Layer 5 of a small transformer language model trained on English Wikipedia (12 layers, counted from 0, width 64). Numbers have three digits each and are written without spaces.
In attention head 0, each number of a token's query is one row of weights dot the token's vector x. The head spreads its attention over the tokens so far by the softmax of query dot key.

Query weights of the head. A number n stands for (n - 500) times 0.0011.
q0: 584568469631317329488575390352592558820486463721375265387577543754387606756397570568499517510681007533474633452412554681621540312646435425471384479509376434282456272775521591414724563280507293
q1: 513512375497249476584477556493326538454685288546508728320473461680616466491637474598698247358405269337654459270537366323563451554508711547423429497451693534472434801583422403714538345671625627
q2: 529708609671492204425402646650455724491477619420516332599490414410327329547711609522751418564640365652518361474426618603612570610669436543488481527501361535289170265455582599342387497510686285
q3: 499482503450449464563522481494523473527511477523525514523466539445531512481471520460498495538510541512432437527566460542436451478465538485455533483541477510501575558454442521478533471510496570
q4: 407366471481434486531717372426667394892718434403532324209449619626615476800421376417405605386512449595354608473706357629463438379494514652547552589338298493508578566284371372735496458407500622
q5: 508447489537597494527418460570535479378528534456522498487519457508601464431494480459466506482380542506527394479459504468551562551387566446549493434537543427488574576472505470480463538522463546
q6: 486705479791912584452283252447599587340409657395477455377643496422444287369689423450439349544509481562708626474334649333714607641304529639780276365293566362360361565969588326537216552446455471
q7: 343386561476497638663268566487288275294636571533626456719414579400605355352523583371692418654477453655533449644729324472348203398426708637603537340360545635573632663323336359641399638543398559
q8: 464533540532713570585626473385394630447420610643494290483741513645538505605814438372548501547467441789245431536676706506445337415493591668525368390548674418277509463574560414525524250504303233
q9: 441522551529497484467496454491475505475542577577608494534480481555487484517511516506483501472536496559482419504535533503528525506498595477582463469479480522546473451436518583529489583462459447
q10: 619445443379306360440631696365604271705583394424585359697334731470490668496386635284497547394527428571312478740683234693216175274657528513472569556533414564595420725251459577522600518514452565
q11: 549579517565611580539521412457512577457475587517516506539480446468384380539605480381583417586556417614494469433458535455576543511473503598538442474473462448426428544684502541567432503469360482
q12: 558588523818594819346464230517494423283265513472619396546667571305670320247539403324446489381388727419613371254467522489404315661335407589630578096473636606565683730438605602761533410558423502
q13: 521372668767456142680316580389481301982710323176563441191537683688515747772425781717478546429582426410524559690472491411131251401511445405655490657267688667549662449307407401473439364151690385
q14: 578523237655529774375394272413578375256599346445649414708202622358574529295697341646684447710345623395432402543849413442222273482466537527346699505324484362719623755691455291835323458430677977
q15: 413768286628436734547365293659427404373590376444259411226514679426621487131517510526490556451425816582535627699459598361639527676529520495433503252514504583567372602572422301497458535621454626
q16: 593290442349328505535538647444474538427503411623550325480475456498536587530381488594547520678474389425496439646647502595492493519658506412461601605537541525586548475380409492320553386478585575
q17: 480515467473443627887629398496451739612544669348298533463347351316203416491366479417529445540571728693459547437537680428518430720658369663465496642344442415402269783328422743441402742627295487
q18: 399532518565496406466530442513443600541596571418436567367562429560298385605523506612447453463566458540583711478351590409624579478498434506559446499449565483480301259752643415479547511501490360
q19: 517498523566653548456572487562624547488529497534501504271572411757495504679423471588462572447477448540586593445313525538550732523492432424533465633518527414434475280528525513512479375357528333
q20: 512728391486490605891406622405471636745458406553315365419626314700366346688651502362739336365564158478669480440074461613557590383603687715508480405381379433439468459579436576450405439616299597
q21: 579456426404394429581586614430534475649462351526469493577492538515498654517380474471404472452503534395462542500560467576440411417532492496459477564467455517475630640429542563425585490499516549
q22: 638452577473543628339766735438428670498537378376387604542364284332577458485424472428674708497570386643397746352491424474497519379735319631388489584398500518360332472756666518546586491587368355
q23: 675371431555548567677562644322640280477554321288518553331428271508547495582588248731453196474531497532743588457519420565512492432510419562425506571457589503351407407662762771469515554688418496
q24: 275535526389309419541508553666615363422601491538578320651340604829485507408507487485507566249463559283625634776592228519405347583674360641387496569463481735670500450623616322385635471323611151
q25: 488516523559470391514520504557532551554527526532543514457549477576449486574495534537477513489521449465531514514457582505547532508521482487550462521523517488511508415542581531430536473444510423
q26: 525513481422471610311600533547416473411581516432428557392529544372518491438579568533553707411454633667422468464478523441500567426450437421458534446551519495588364419316636448605572495726405469
q27: 675491591692634595271357437663405363527554348316240581659507594505766670418603320480517614523331633305477593134579378313661560664422159605494530608463406587378748741375595465547252438452706590
q28: 330677530572771908648310247530346569152453710719195644509533565608559371386690439418593315551481649539431503397403372278674720715304388688438435712512506485540616582642448674486138374430405434
q29: 582289421542400525553506630464376433528641472445492481496648438612735618541539559619474509420288382303492423387463426398497428432476372401475649561448674351583682684546737539537339336577514669
q30: 512418526299683437759427548402688633392581430397540509579339346696424570578476426450623470525490504681537399440417393612341590362386730454496517442440643567426545552585429312462757592475546418
q31: 490513509539483463521527522487497560522462504508438473418495530483490499493516499487553494511520479528477533488467508475519508532511431524454490558504471489423494517523488525478491458460515455
q32: 518421497435556549489362349459528418535505548451475538495506546592533531577462465572329497511429551423507579515525589509468519478365555418552504391502513519567538435470376373535519549533590611
q33: 448408536474360346636637586360574574700454376458558400380331590561221621838314565571552397673700406487497657710526422626240488537744557516451576683589475643567338282670148410502541319192642504
q34: 542450343401275370363693520478638341675608488631589240700535618679584606669354574287422621367363386359320407604605284734462350412684566453571556440564398475594570661316427599532421538386528578
q35: 437142271352361266602744943454754451783331243475582480312423522582702854375176461594310552447386629382609797679586534756335306243595680378596438443336553485536762651378622600414531499555394549
q36: 596602643563412129651702498586355587673458371413269587304358531465445635894488629576607560229711242600638628376109430420580780492481543234446365517578422282570351320573547469464638532698620269
q37: 543338522445455562356728560516327410337585035333292428790487677280414781588426394501400653291420842633726356738633236436545478420578629412424699512575893408434814475257530207553422609490617696
q38: 561548443467597695517383390541503459370502574525378476592428453513671396374543465387546474528438435554467506466545482523612522523484497565422506430511493411441506650529406479569478631613511573
q39: 681410481416632564397689488600186687346677585696315600401456406461300654448396398534447366505497518786623661391423625560793616444378338594606515582350540352529449274321567424320716211495558453
q40: 238568644553616087643457471548678812618361621322497409502793422902478252640300542379341467331520258498627612574345546617671515433555480437400391684708823440419417301452207374465657565155651253
q41: 399556484692524369592604678604547595412469672681445371382611571468503465409539562372576532616638484569710359516473461584487698468387240403372569629543258430257375435499504215742581436424391306
q42: 634353529410745735316501418711541260303498671449536412502638510279663412259675473470502615719384474524553482576575539342607384586489305551510757384697718225502460580603345245614308294656552722
q43: 524846436593463519567474157762629685375546449527361613399589527456203314674443738345483529443924454650622439308451715449615698556478591445567147471505627521287322411494431433569482246307603081
q44: 457319346252356595675468634352258503474452532384330452531619590530469602763710451765514401494305566531589603274548436665513594532375425503327453387491412641554491437480406455690499522835597582
q45: 357483500645743719572381525639570311386315649645631585572414506342417742244458506494559456397632452725536136523565437389406446480494386509429638590517363217545558582162451697767318750499232502
q46: 592481506371538364506636554457667417889685365451628456646654495577433719661249509509363522375510640517263504485358316730174459330456675262451740548552421539303354642164494390436780292497631758
q47: 603521487747507572688416287604545704289729607319535243268551433521657447487761504465842708514309300645567125357396648324654556739451410396416385409729619440418710668423473472314613463380575383
q48: 550398372284591192482714771437653381725648566505525456591547492409188804858644583540552413581873439345366437372686471552252241235593464529618235481502663797763355358214442634391805523382464209
q49: 346390444643403174455676596265440687886415573551373624390415668546293695678507481782655509448419377544602691612421690654347583481508595440567330562705292500245404116582320469362709495387496333
q50: 355496416460493546511456449702427392464583582358517435787661426546426606250489505659585751481378538591649606443500464496475473692594373464620607413454620467524410525474555553469386489664350323
q51: 537431761644478348419525457712615788667391509266681744257540272681259318764712455595368522379551311326569475405312826256723564550587377485253347561623590438385532149661632708487621420332499424
q52: 406608217450430340518800741542584371505584541627364413527494675750445802534422593322360418577542627355347532351522532423376332196424375500463603564809620280628557534486596448659441634281586425
q53: 679466330545440308406683638392575535653604312436575468209353386714425589830405449399483513444669380596429490587531747572461719347505775324643313509626437614547386230299527652416717533395314349
q54: 344452454433615516408368510674563572352544732601437434502561220760465311485459470756438481606480486287643719435430787431695638477495498431593466519390620429459360215522622412381407632423632284
q55: 496425800564344468524559428584592510500496358575658697508436364502417495484434456542497735616557575606488333578443447483402531507614515358404540522473386515336624266492587758479438434456288431
q56: 357289567329375451508761605273438441648676515667682373375498569569772700510506533650565630584354561838356492504685362693367227302505713487583377457237525540314523578159396613598347397476550354
q57: 525475489511537571483645609496474572458474394521431489442492416355491506439536414495559511559586553582534565481528527443580532463568461586476512557438540487415508507555624502461497430526383482
q58: 535614320432684500525569577597508385507431426584743375296525345741582365439618522428519165458692374545622408542440368514511694664317615433250566654532656366274602611722256762620443446386476553
q59: 569461501631289236562472378759599635693543578604176630078590613593279339455587594489613450613632332466486587456420695353642572487404288383415615518764518487410527450518634586327841398712192487
q60: 710401733350557634470227389448626295526331562494495492674476550731657509432552559605376647344297382418653443586581393662502373542637318559450479568285507411524449626313348461719427567608710402
q61: 614500387703645659331546477423512202459595483251541354325421641454729503399543437384571511477396632694437581545527472494433439495371467535672571384607461544617452522313498562598378493498435524
q62: 479422389409559609413418327400424357216598633607728431591409563631592619232578387576382350585291561657509433695705436528645479674433642488619424436447530478603489594617379619445368524470496585
q63: 626228600680621615367329412566638632450484813395225314433198661698437549527808486391772525569590387647559506597474470276591654553414405389500673503394442650378258686598494431638253463405380519

Each question shows a short text with each token's key, already scaled and adjusted for position as the last token sees it. A number n stands for (n - 500) times 0.0028.

Then comes the last token's vector x. A number n stands for (n - 500) times 0.019.

0 " was": 837447686434376446656327535562280668365360061498409679742665612371542485536592481482525345503538484553328475764238571633875565282798475528381618400528549764480694758545454530531703426319373519
1 " on": 834489745428343449717286530547269676346349048499403636788661545364552516571610493539494341468543474545293456849222555683849603301847475421375649421583554771469731778511435543500743376336384527
2 " the": 808500730422328448700289537556264686321332050480396641793665571361570524583614502516506356488538457540280471847214550660841569294827462445361638428538555813504733789533431559516724363319379511
3 " de": 808528740444300450688314502551272671360396098484386593773631518359524482558613478551494357446544474551265416867248547666835601312841428463349662404602504838488710738544391526508765364321371539
4 "f": 826500776431326450719299514558270680362397077464387632785638539355522527540614473540472362432541480551286428852183552632819589316825456455379661432607524824473729784503406523540755363347365554
5 "ens": 836518783430307435716285568558267704335394096446394650780647553355550524529606462541507367471556458580258398860193555668821594309814449488372670432611509826495719762511427542534723377323378579
6 "ive": 849513755431308437727287554547262699373364081440408651775656566375565527540609433521502364481554456581275448828197557684865578304833427458375632412559506826480693767517419552559712385294379525
x: 599569453434467810396435533564508500352454531462489468554384454511532100483561379500630578582447611446452539442487528443502608621568517614503521552533459358451557491471462509460497594548480394
Which token does the last token look at most, and with what share of its attention? 2 " the", with about 30%

0 "ed": 844450700435375446658322534561285671369362072481414683735663615373537497528592467485517352503542483561338474761227573618871571289786477535382621400532540770483688758545453525541704437317371543
1 " by": 836486760434340447712307574547271689360346070469402619769655567363549493542606477533507345480549473554296447829182565679846616305832473435380645437586502772502724774495438537507743367335363540
2 " the": 808490734427334452690286543558266685330319048473401638780668570363564521580615498512507354484541453539292476841208552659844584294821457457362646422540544814507741782538434557527727359325380513
3 " L": 827518739434336452723293526549268677349393108479386592779658542355500513591616454545523350475549478574274421816215550634891599310814433459377670404609498828507701766498394523543754374334384553
4 "M": 842522707434346460775284580545236698370432129477383582795678561354476521576622427534553379484550498600267433807176542615888582312833453412373688411612495844509718773482400525578743349339402561
5 "N": 820520707435340466794288584539230702393424118470374563795687576347483528560616427525555359507549499614252423823191538622896578320830453374383677407621473821504726759469391527597725331364390532
6 "B": 835529716438348470786293571539224702359438144477398571791684571346475534549622415531531365506544508625261420793192545611899555328863442357375706404605478848492744780488396527578728337351400534
x: 607579472465415769425432511541531504447425573460457441558456500558552075456603376450606495573467646432569476499484519386515642651534590580493475460548465365495576485462461459435509576468448450
To which token does the last token give the most attention? 6 "B"

0 "in": 843445697437382447658326538563282672377369078482409676734667621369525496534593463477525347507542486569336469765228572611879571285788473535383624397534529773489691758546453522550701432325368543
1 ",": 831508748434341450697292542551259681347364063454425626766666590372535515552613459523524369474548466567305450834192558677854576288831463414377667443567490793494742785486428542565727348330372521
2 " is": 822500731432373447679292570564264688325337040442419659772672579365557517551612483498523357486547460554291443818208562704871578290820466462361670425559494820482742768508459555547713376319388496
3 " an": 790489737434351464701296541551249680335351043483414637775676568362551522562614492525508351502544458549276457844234544696844606297826456428367683408539529789485754761540442561523719335344386496
4 "ch": 826520725444326464704272558543242666387378061474411567763669521372512517556622468565506374457549475542288442853254540678850597320874443409375704407577506836471734745546431543526739359330391501
5 "or": 809529744432314459713297570555252685368379086448386550779665515349535499564619478563500362481540465548272413848246543675863607330860415439374681448574497848505744762533417544535738353336375540
6 "ed": 826507775423331450715262570546249683369352073439411627778674520363567547553612472560475367489549462559279435818228548684854619333839455443400673444564516831501723793508431556533715381323366550
x: 601580450486449830378477538567484523395464530431512486558410455478548051428537388484571592558460583432476515443468511405550553613542551586513514547553488373505577473445448482481527636529457421
To which token does the last token give the most attention? 3 " an"

0 "G": 835456686438373451671331526560272674357388077492403683741666628365512502524592458487547352507541499571317466769210577592879555278787484528374622390537531778480695762543434516556716427322370551
1 "O": 821525728442320462738311546550247696357443088456392625781657567352507538536612430524535374505552494602251447833152549611859556287812465420361680409604502827463733753518420520581744348340393579
2 "\n": 796513739440357448705314530546266693318370092433404664773662593359532543546604450514548357507552476583265431822187565647862571290805462435372636401562468808483716778506415539564738371321360559
3 "O": 824518729445334461722317545562254704347413083458381618774666585344509530540608444516552358506550485589265429846158556631827568275803468447357682387619510817446744732553444517584734352350419584
4 "r": 809542713445317459712296552550261711371388101446395614752671620358518519529607445502537364513546471593277425860194556630846559290844436455362704431575474846471754716538399531580724359329375547
5 "th": 817529760440339453725313552557261709343404108464383646772666580349523528561612449522522349495548467593269414856167556635859596286864460442357723421591514839478744751528436527575713357342390538
6 "olog": 820541771433321441715342576555251698345400119456398613769657575353554558578608430526517351504552454591236427853185563651841604298826425457346667406575510818476740775537433557608708351338386547
x: 585534478465394855397442538588518567390459569441470473500385502499540129516579361578569516615471582417458508515411519401527580621547467622504491578525491346511543520441445503488545592489441425
Which token does the last token look at most, and with what share of its attention? 2 "\n", with about 30%

0 "un": 840445687442380448645324531558290671377364081485417690724663624375528494522587465477524352513543487568342470762235577610867566290781476539392626393524532763490689745549445521552709436324367553
1 "i": 842543753440349447716297554556262709360378127407387595768653571367533536528614432540511367493551460586288421846192550636857601274846453433374668441595459836505743741515424539597721333326369538
2 "or": 843537752438332451705298578560265709356360128408413578759668555356536525535616440512497362497547462595296429840184558666851603320845426453363678452582463842509760758529439539591724361329394564
3 " in": 850502754430362444697291549556272683359357068471418627772668548360558526567613485534497359466549464550299423843198565695842606308831453441357689423563503791495741775499445543512729383354383533
4 " ": 831528734432363451701280543547266683366388116434390605782678554361544542558611475553512394491550466548281423850226548665840601301806441436396676402556496838502727760536424542574760364336365577
5 "200": 823513740425343446731267563548260687367397070456389621776691584362549557548609466545556386457556457564287444854203542639810576300815435438377627407573493802489727767531441553562723378351367565
6 "6": 839529760429319446746277569546262697373402101432398622778673578369550556551613437523524390509555453570276446820190543654873574293829429419385652419550495811491693773509444549577707386312379546
x: 581530446418436798369452500521487490444425535446463430563468463535548064470579356526589565560483637463504513461462504432563624584591572566542537527561458371471526493428488527465499647528470376
To which token does the last token give the most attention? 3 " in"

0 "-": 834446697438376451663330531564278673360380068485406685742664615366519498523595470484531351494542492561321474773201570614858574276782485534373628398549535776478705759551450519538727418327372551
1 "te": 824492739449317453706295548558267693378393076437397643763646544370496529520610443512517344466552485587267432852185547650828603275818458460373658423631464826474739732541412521543766360327380546
2 "am": 850537746441322451706312545556284705362386116423408618767647555365521521533614446511494377482552464579294431835181553656838610303837443456367695432606486827497727747524432528552762364320389578
3 " Al": 807510742441327460722297538561268693341379113461395612766657543347511495551609455507520347497548479594281430827192553633858579313815426480388685438604477831508740764495407524563723334341393600
4 "l": 824507732437346462749279538553254700367371130453397589781675551344505512554617448486496352491542486613291434836172543625856602340822434453391676435605477829510726768492393520569732340340384554
5 "-": 821520745432352457742301549558266704360374147436410603781663554349528534558619450501497370481539478593283437813143548639826595316814424443353664438582478821515761781492387531541751336353385571
6 "B": 842494740439341464751296544556237699347415136454396580779672558343475537541620426528520356476543500611278432805173546607843575318826456434356683413634495851480745779530409519576740349348411572
x: 624566469478399772372444527550544474448426579477462460589429480534554108449626402483624513574490617427560474498492511393529618665553558561494477461543409354467573462446459507432505589478425455
Which token does the last token look at most, and with what share of its attention? 6 "B", with about 30%

0 "ed": 844450700435375446658322534561285671369362072481414683735663615373537497528592467485517352503542483561338474761227573618871571289786477535382621400532540770483688758545453525541704437317371543
1 "r": 840513736439300450728290581548277716392381098423397612760656591373540522531613439501504370493551456588287452843184546647844589298837430460362685466589477841505741725522409543565732349323369549
2 "id": 827515772432319449724290556555282704385364095416408629775649563368524562557615438494477351483546461593286448831165547666855599307806456441375661472592481837496738760492409535594747365339390541
3 "d": 849514768437335442727285561541271707391382106426413657769650570375536559537610429516477361477557466600292454828163549655829594316819468430371679460599492837482717756509430541577753372326377563
4 "en": 839514794436335438720299578550273718358378115394407647767641584368551553502608430522485373488558452601280424809149551642827607311811459466390656467582470836506718755507426549570732349317354565
5 " un": 838523760433361440716295538535266691367382127483411662773657570361574549537598461532474356502558471582259442860209566681830595318820435443385670387574511797459726762520428555520743379347358598
6 "t": 857525743440344437702290561542277709386365091460372636770653619377552570545602460534500353488554457554275424873207562659804609269836473431379677410591493834464735710565431551562754376330359532
x: 628529474512397876382459530533485521385437547447470438537415489546502124471610416476582555528463639434500515479424545408525602605535535519530553549524410359460537548456459530448541615546405429
To which token does the last token give the most attention? 5 " un"

0 "air": 846453693437376445656322533560289669377379078488408678734669602371537487542593467490527349503545480569335468767231572619883570287805455531383629397527537769500691754546452523553708432328368543
1 " of": 833528751431340443697304569558287682362362062459405630768647539372549495572610479541506359469548462538304440838188562698859597294850462442369664454559516793500726764484452534533729393327392529
2 " the": 810499735424336449686284539558264680331344045470400642777675572365562524586616491528517358483543452542290475840209552654857570287834447457361649426527543820512739790537439557542722372326371513
3 " b": 799501748433319456702284523556241672325399092465411611770667529359508500539620466553511359450540483571265427832217542672846576319851425465375670434582501850497747792525403538533732355327378523
4 "re": 772496721437269461684304532557221670349407077469416627778654532363497501544620471511514362466535488578228449845233525690804576304817451459343663451611509850498747785548387542525762324308378506
5 "ak": 810511739437287457705270525551238679375380085453410652773650513374510550533612454535502353484546484575234431836203546693828598293827463467369666447615498817508731769501382537530754362320384508
6 "s": 839522749434320442706265572550232697356353110439423642781661556364552543522612458515486372493550472587261425844214551670842579309838468424369682430585501847491738780522424556541712359302375524
x: 581550454498428824387453535576496480369441558448468469551401500464504070473596397538544545562457608427526489447469564413547607563564569600511568589509459329523551471441456490467523610529443431
Which token does the last token look at most, and with what share of its attention? 3 " b", with about 20%

0 "in": 843445697437382447658326538563282672377369078482409676734667621369525496534593463477525347507542486569336469765228572611879571285788473535383624397534529773489691758546453522550701432325368543
1 "ia": 851516745439310452700295563559257693363381098437418608763662563365532509546618442511504375504549471585289448836185552641861591281847437440384685423580497817499743774528430533555723350310376563
2 " University": 851523742438327448724323570559271694373400092459406585759663579359539496570614427515525361502549463591294415830199558644900584295852400436388680408567500783482722755502428532572687355334388529
3 " in": 855518764428354443714317563565276683365381061473409605781663548347546503589615478531508361476544464548312387838214564683876605314851443432361692436550516770495716781481455528514703397346392534
4 " ": 834538735431367449717298554552270688368400116438378599789675559353541528570610472547523390502548466546286403853233551658860601300825435427398676408547501822500714762524434536576745371332368578
5 "200": 828520745423344443748281575553265694374404071456379621781688589355549547553607463537561381467555456565293428856206545635826573301834429434378626416568497787490718768516450548566706384351369569
6 "4": 827536763429319449756294579549265702379406103433387633783669583361551553560610438510523384527553453570281441821206544634889577293846432407384652428545510802491689777507453546586691390311376552
x: 561524449422447797372440504527482502448435526447476411571480478529535052481587360511573574552480625465506515479468506438563618584570582586552516534553443366479542504423479527448496651530478350
To which token does the last token give the most attention? 3 " in"

0 " ear": 835446684432374446660329520563279664361377065506404678747669607366538483536592483489530346501537490556323466775243571626873561285801469531383611391523555759483692764548448524531703430326371533
1 "ly": 837507733424325436707280548552262696343385059451398653792680562364575521547611475522522372480551454584268436830206542685858598295848441465378652443563522817517731766517425556570734346318362532
2 " at": 826492746432323447708292564544267679332352074495428636786663511358556518575607490521493339492549476575277438820238556702857597335846469406372675436582539782490732790504448550505731375334405546
3 " de": 816537742445297443691318509549273678350394107488392601775626529363531483558610471543500354451547468564260414870244547675831598302841434453344661406605499831485710732538396531517761355313378534
4 "f": 834502778433321448721300519558271684360391082465391633784635544358524524538614468530471361436542476557287428853183551637819590309828455450379661432607519817476730780500408525544752354340369548
5 "ens": 839517782431305435718287565559267705329394098450398650780646554356550522531606460535506363473555457585257400863194554668820596304818446486370669433612507819493723762511425543533723372320380578
6 "ive": 849510757431306436729289551548262699367364080446410651776655566375566526543609434519502359482554455584271450830199555686860582299835427456374630414563507818477697767519418554553713378293380525
x: 603568449436467814392434530563506502353455533463485468550385456501530105483562376497634581581446614446451539445489528441505609623568515614502519553533461363455551487472464508459499593544481394
Which token does the last token look at most, and with what share of its attention? 2 " at", with about 20%

0 "c": 842451706437372447660329538563276671368389070489406685737667616368515503529595465490529343495545488565319470771210572605873575274810474526375638402543531784483710768554457523553723426328361549
1 "le": 820497740438315450719288551557261702380407076441390655771665570364522522533612450508518360476553471595274448843169538632829596283839438470383677461590479845504746755532415536566749336328353578
2 ";": 813480766442310456711305543550268689345378092433413637762650563363520539533606446509515352507547481587274444820193561650848580295828470447374656452577476807493733777500406531557722365325372570
3 " th": 766524781435309449710310563544269689305366115484408655777632544351546517530598488511482343473549472590245438857206549662823605341808487447368661449626513823488741770497422548525734345336378572
4 "y": 798521758444283454672289540553262691309366086451422647772635554367534518545613470517501383483548458578263429838206540642823597288793479448366695424602521844491739750542400541546752325296386550
5 "m": 834499762443334450700289558553245693349367097438427638763648588372500523516613448514513373476554471576281432834187548661825591287810491452367690431594478826484723763509421540541745344307377533
6 "us": 826539761438325440699299571552245698366346121448416624767644585366538529532610449502505352482555462587257448835178554678837588277832468440348664426615474835478749760511425554553734334319375525
x: 623526460464408818388426543563494477393473556493456474559425498489484075434570390554580534601506568422460504460440556397512665600515554588496571566529505352466559528455473487455529597503469438
Which token does the last token look at most, and with what share of its attention? 3 " th", with about 30%

0 "ig": 847447689438378446653325527563289672365377075489411686735662618373525498522591466483520344501540492571334470768228575608870563279795476529385621401539531770484707753550446520546717434327367546
1 "inal": 856508736427336441706289540562274691335387083448399643775671569362567553539608455505502364500549467584272460832185560635856570272828441494381643410556499834473729760545439543551708394311378557
2 "ly": 851517736424339439709275551553277703367365087407403643779678574370586535530611459505498398490549445576305443817208550671866590321833426477384640442529505826537705767507430554597707376310361537
3 " s": 830515746439328452711290552543275698357378115459410657778646569368545538523607463492465377505548467578264421858233558676869606330804442451392685410561491819516713750498403548549741367322363533
4 "ign": 841526760441315445712272530536274685357363097478416624775639577380541539544613453524471371471552461572272451837197545661847591301808453417403658389582498826455703737521394546537773362304371523
5 "ed": 838515767428319440706261558541260692339349087437419654785657542371578556537609468536472376495554462572269444826198550668836608315805476435398656435572511829490710778517424556535744377295364557
6 " with": 828521744431324446707281562542269688358324065466418658776647559376560523527604482518490365471553464545289459828220562699852594322825480423361637425567509804500713774494438556524745391309380528
x: 645543486479441815405458534570481486391416526471485432590425448489521066458579420492574531558454604416458528478511550456524587576521588625513547558546444349413562472444462513438534614525490413
Which token does the last token look at most, and with what share of its attention? 6 " with", with about 50%

0 " the": 830453691433374450655323528564276665359366056496406676743669613368532490535595484491530352497538486548327476775228570623873563281798480528378621398525549773487700767548453526532709426324370528
1 " b": 805502754435327457708291527557251676319398094468411609771663537356512501538618468541503353460540483575271430833206546667845576314848432448378680437590492843487756785521415534532733349334383533
2 "ro": 760497720443292470688319530558235678327428083461398619779657507355514483542619486533522367482537481570237431845225524679795585302824439448349697455605499840520758769547408537522757294332377523
3 "ther": 808500731431318454704284546571246682372379064466401629784671536353514497551621487496509357461538483570268442864181534684830579292846457461363662426587521830489745773528428527511730363330395511
4 " of": 816521748428333447696302551561271678360351056462403625775647531366543497565612490543502357456541469529290436845199558708840593306844466458360655453562523810492728776493435536512731388326392521
5 " Z": 814534732446328457710282536549254687359391113460405613760651527360502525542607443567530347486554482589263412811224549641840576303820435436363676405626493824481748739529394532553766358342402578
6 "en": 803519743452336461712285543544250705323393119458413657772656573354494515513610439516521370502546490625271382828183555615863594323831460432413685419572474825512731753499364521560753331314360549
x: 594574417461455748461424484568502529410455572483501468537364480486524047471560367498589568556458582397549486513491500375518615633556547585484540539586467395493573530436433474433512612531455459
To which token does the last token give the most attention? 5 " Z"

0 "ou": 848452691438375446647323514560293672359375084481415682736660620372533496529594465476508354504540488577340476772230573601876562286784471530381622394535533779492696753553440518546718434319362553
1 "b": 867520765434335444714291549559265702339413110428418628775652580364511529516619435513474373471544484608299431838169548630830574303847464437386678459606485838492748777509425525564746362315369565
2 "le": 825509737435315444713284544559257706367404090425405655777664573365526521530615441492508366479548474619279448852170534646823578287839442463382661477590476847507747762524412535569735332313358568
3 "-": 825532759430339447707296540559275702349382132410417638774655562363556549526615454510478377485541468591278447826154548657813572291829434452363655460573476833504769774512409541542745349333365562
4 "st": 853486762436334434710299545560275701355406098433406631774657566362516541547617444511498350454547477604285423841155544627813599286841463450367658445602493830470741760544422524553748376327373549
5 "r": 832502748432296439734300572553270717379405107419394627772649576366540524533613441504499357481550463601266449847167538649817586296831441469343673492612484847496743743524415544553732351325367563
6 "and": 850516758431329430711310550559278709358387117419408647779649564367547550558611435500499349485552458607274433809169548657843588277826450442353664454607483835492733767516434542572731364325386549
x: 611527475465435833381422529579521505372413551446456458557392449533512100459629406554585561605505578447466520447444576384524598553593545576501482541542480400495540498451480491465538613480440464
Which token does the last token look at most, and with what share of its attention? 3 "-", with about 30%

0 "s": 847458693438373448654321539561280672365363069489414680736664622372534496528593471483519349512541487562329469774230576617876563277798479515385637394534534774481705756548451525541710428318368535
1 ",": 824514745439334454686292551546259678344355050468427633761657593379535513544611465530525371474549464556300449833204560681851576283832472403383676437568492792490746773489426548554736337326370506
2 " two": 803515745434330450710293572551264687331349081473400653784662562366559507535608482500512373481549461565265453841203546687863601307817461457404635383577525805498702764517446550524719351309383505
3 " for": 831506756434316456692292560546264681329337058476425631773652564365551513523610486522485385471548467540289447835213565683846611339802466456381653399558522801502712781516426549509758377308374543
4 "ced": 853507795437296445710288552529267684369363077455418633760648572375564542505600445553477374484560459569278439838211563671839610324811478440409645376600534778449677753520424543548735391310366540
5 " f": 821524759432296438707298517545267693321382095480409670784645572365551536529604468519503368461552465574238419869198559702810581313796450475366651392593515814479713765512397549542754367320382543
6 "um": 788558731432298436690293537551246691320393093468404659787653557365541506521605480537548393450555465571232427869174538710778584304805468480367634415598528827480720757532421550549768345306393568
x: 627530453480408830431391494556452496408475526500426475581387468494529087434572408623541543608446599443508500499507528375549620581530512579472575561521422395447538516454526515456530634488468411
To which token does the last token give the most attention? 5 " f"

0 "o": 838457698439369447652323525561277672358363080482416680733665622371523498532593459482532351505542485573330471771223574611873565284788479534378624391536533777489691763549445522556705427315372544
1 "le": 828514739437313449714282549559255705366384085430405640772667582362520516533615441494520372480549471607287444847169541638836585292830444469381666452585477845511737761522409531573734337310366568
2 "c": 847520767441325451700299555557248692379384116427430609758661577363494550538623422491485362469546474608298445839185550630847584310853451437355677440587476848489745783530425532598733364321376526
3 "ular": 813517765432314442705290564562272698355377102433406650764662540358556544547609455497500352484555457599264457834147549644834593298822441489366661451585488843497742769523443544575714371330382571
4 " f": 823512767432321444704300523554269689340385114448421653767655564361533542529609454501488359471549470589259433845179559678832579318808433484368664422582487824493732785501409542565740372336375554
5 "un": 805517741441284447671298516551256676339407076449429658768655547366519547551608454518527376485550477592246432866184546680780572304793462479377662436588524805472719767543409532559762365314392574
6 "ction": 862518760437316434708278554549244692364392105435417632762666581375528535539614418541524371468555469598274437842182549664828582280843464450360648385603520829447704757556431536575717400291393527
x: 612545457443407854398449551611510500409448558486460473559378447539516146470582413500593529573455624447463503464443550415516585630571547593448516564504432345515556463472466516465486616553444396
Which two tokens does the last token look at most, in order? 0 "o", 4 " f"

0 ".": 833453696437366449668332547561266675365376063494410685741664626367521498521592470487543347505543490562310465771215572621870564272797493516368640405547536771474707761541452527537712414324372535
1 " A": 821513729440332462700308523556254679329419083472416645766661556360504527565615451543530363499549487574270437822189556622856575266817456432353719414581500820480754774528416525535752359332388571
2 "fter": 828511730435336449692294541547263685337364054500409666781667577355559519545604485503507362486549473573270436847211568669867580314828459450387675389566536806474728766516421545545746363328372535
3 " his": 817500738433314445715299515533258686315363048505409672778659562366593513556601474549518345492555453573261456843243560671854582310848448445349657400562561771476707763524419567516715357316370521
4 " p": 789519737430319457732301503544242672350434091495378618784668531352522521548610477572524357475544483555228406864226548669845596310861426459374676412566513814484725770514387538527737366347359526
5 "erson": 780501737430298466749302532546231675384443046485363597782677545360528525556614470584535356482546468539213432862234527689837597285854424439376686398584532823443728743550406551533729341352373501
6 "al": 796533730426310455739303546549238686388409064461379610792663523349544541560612473545496358496546470548226425850231542684863595333859423469365693462543519866466719764527413557542727371326374544
x: 602591491491465812391414514528443515367477527407487489535395494506509107424534402548611571579435649424486483455486547408549610616552528568547511576525460344484573532420469467484546602491456395
Which token does the last token look at most, and with what share of its attention? 4 " p", with about 40%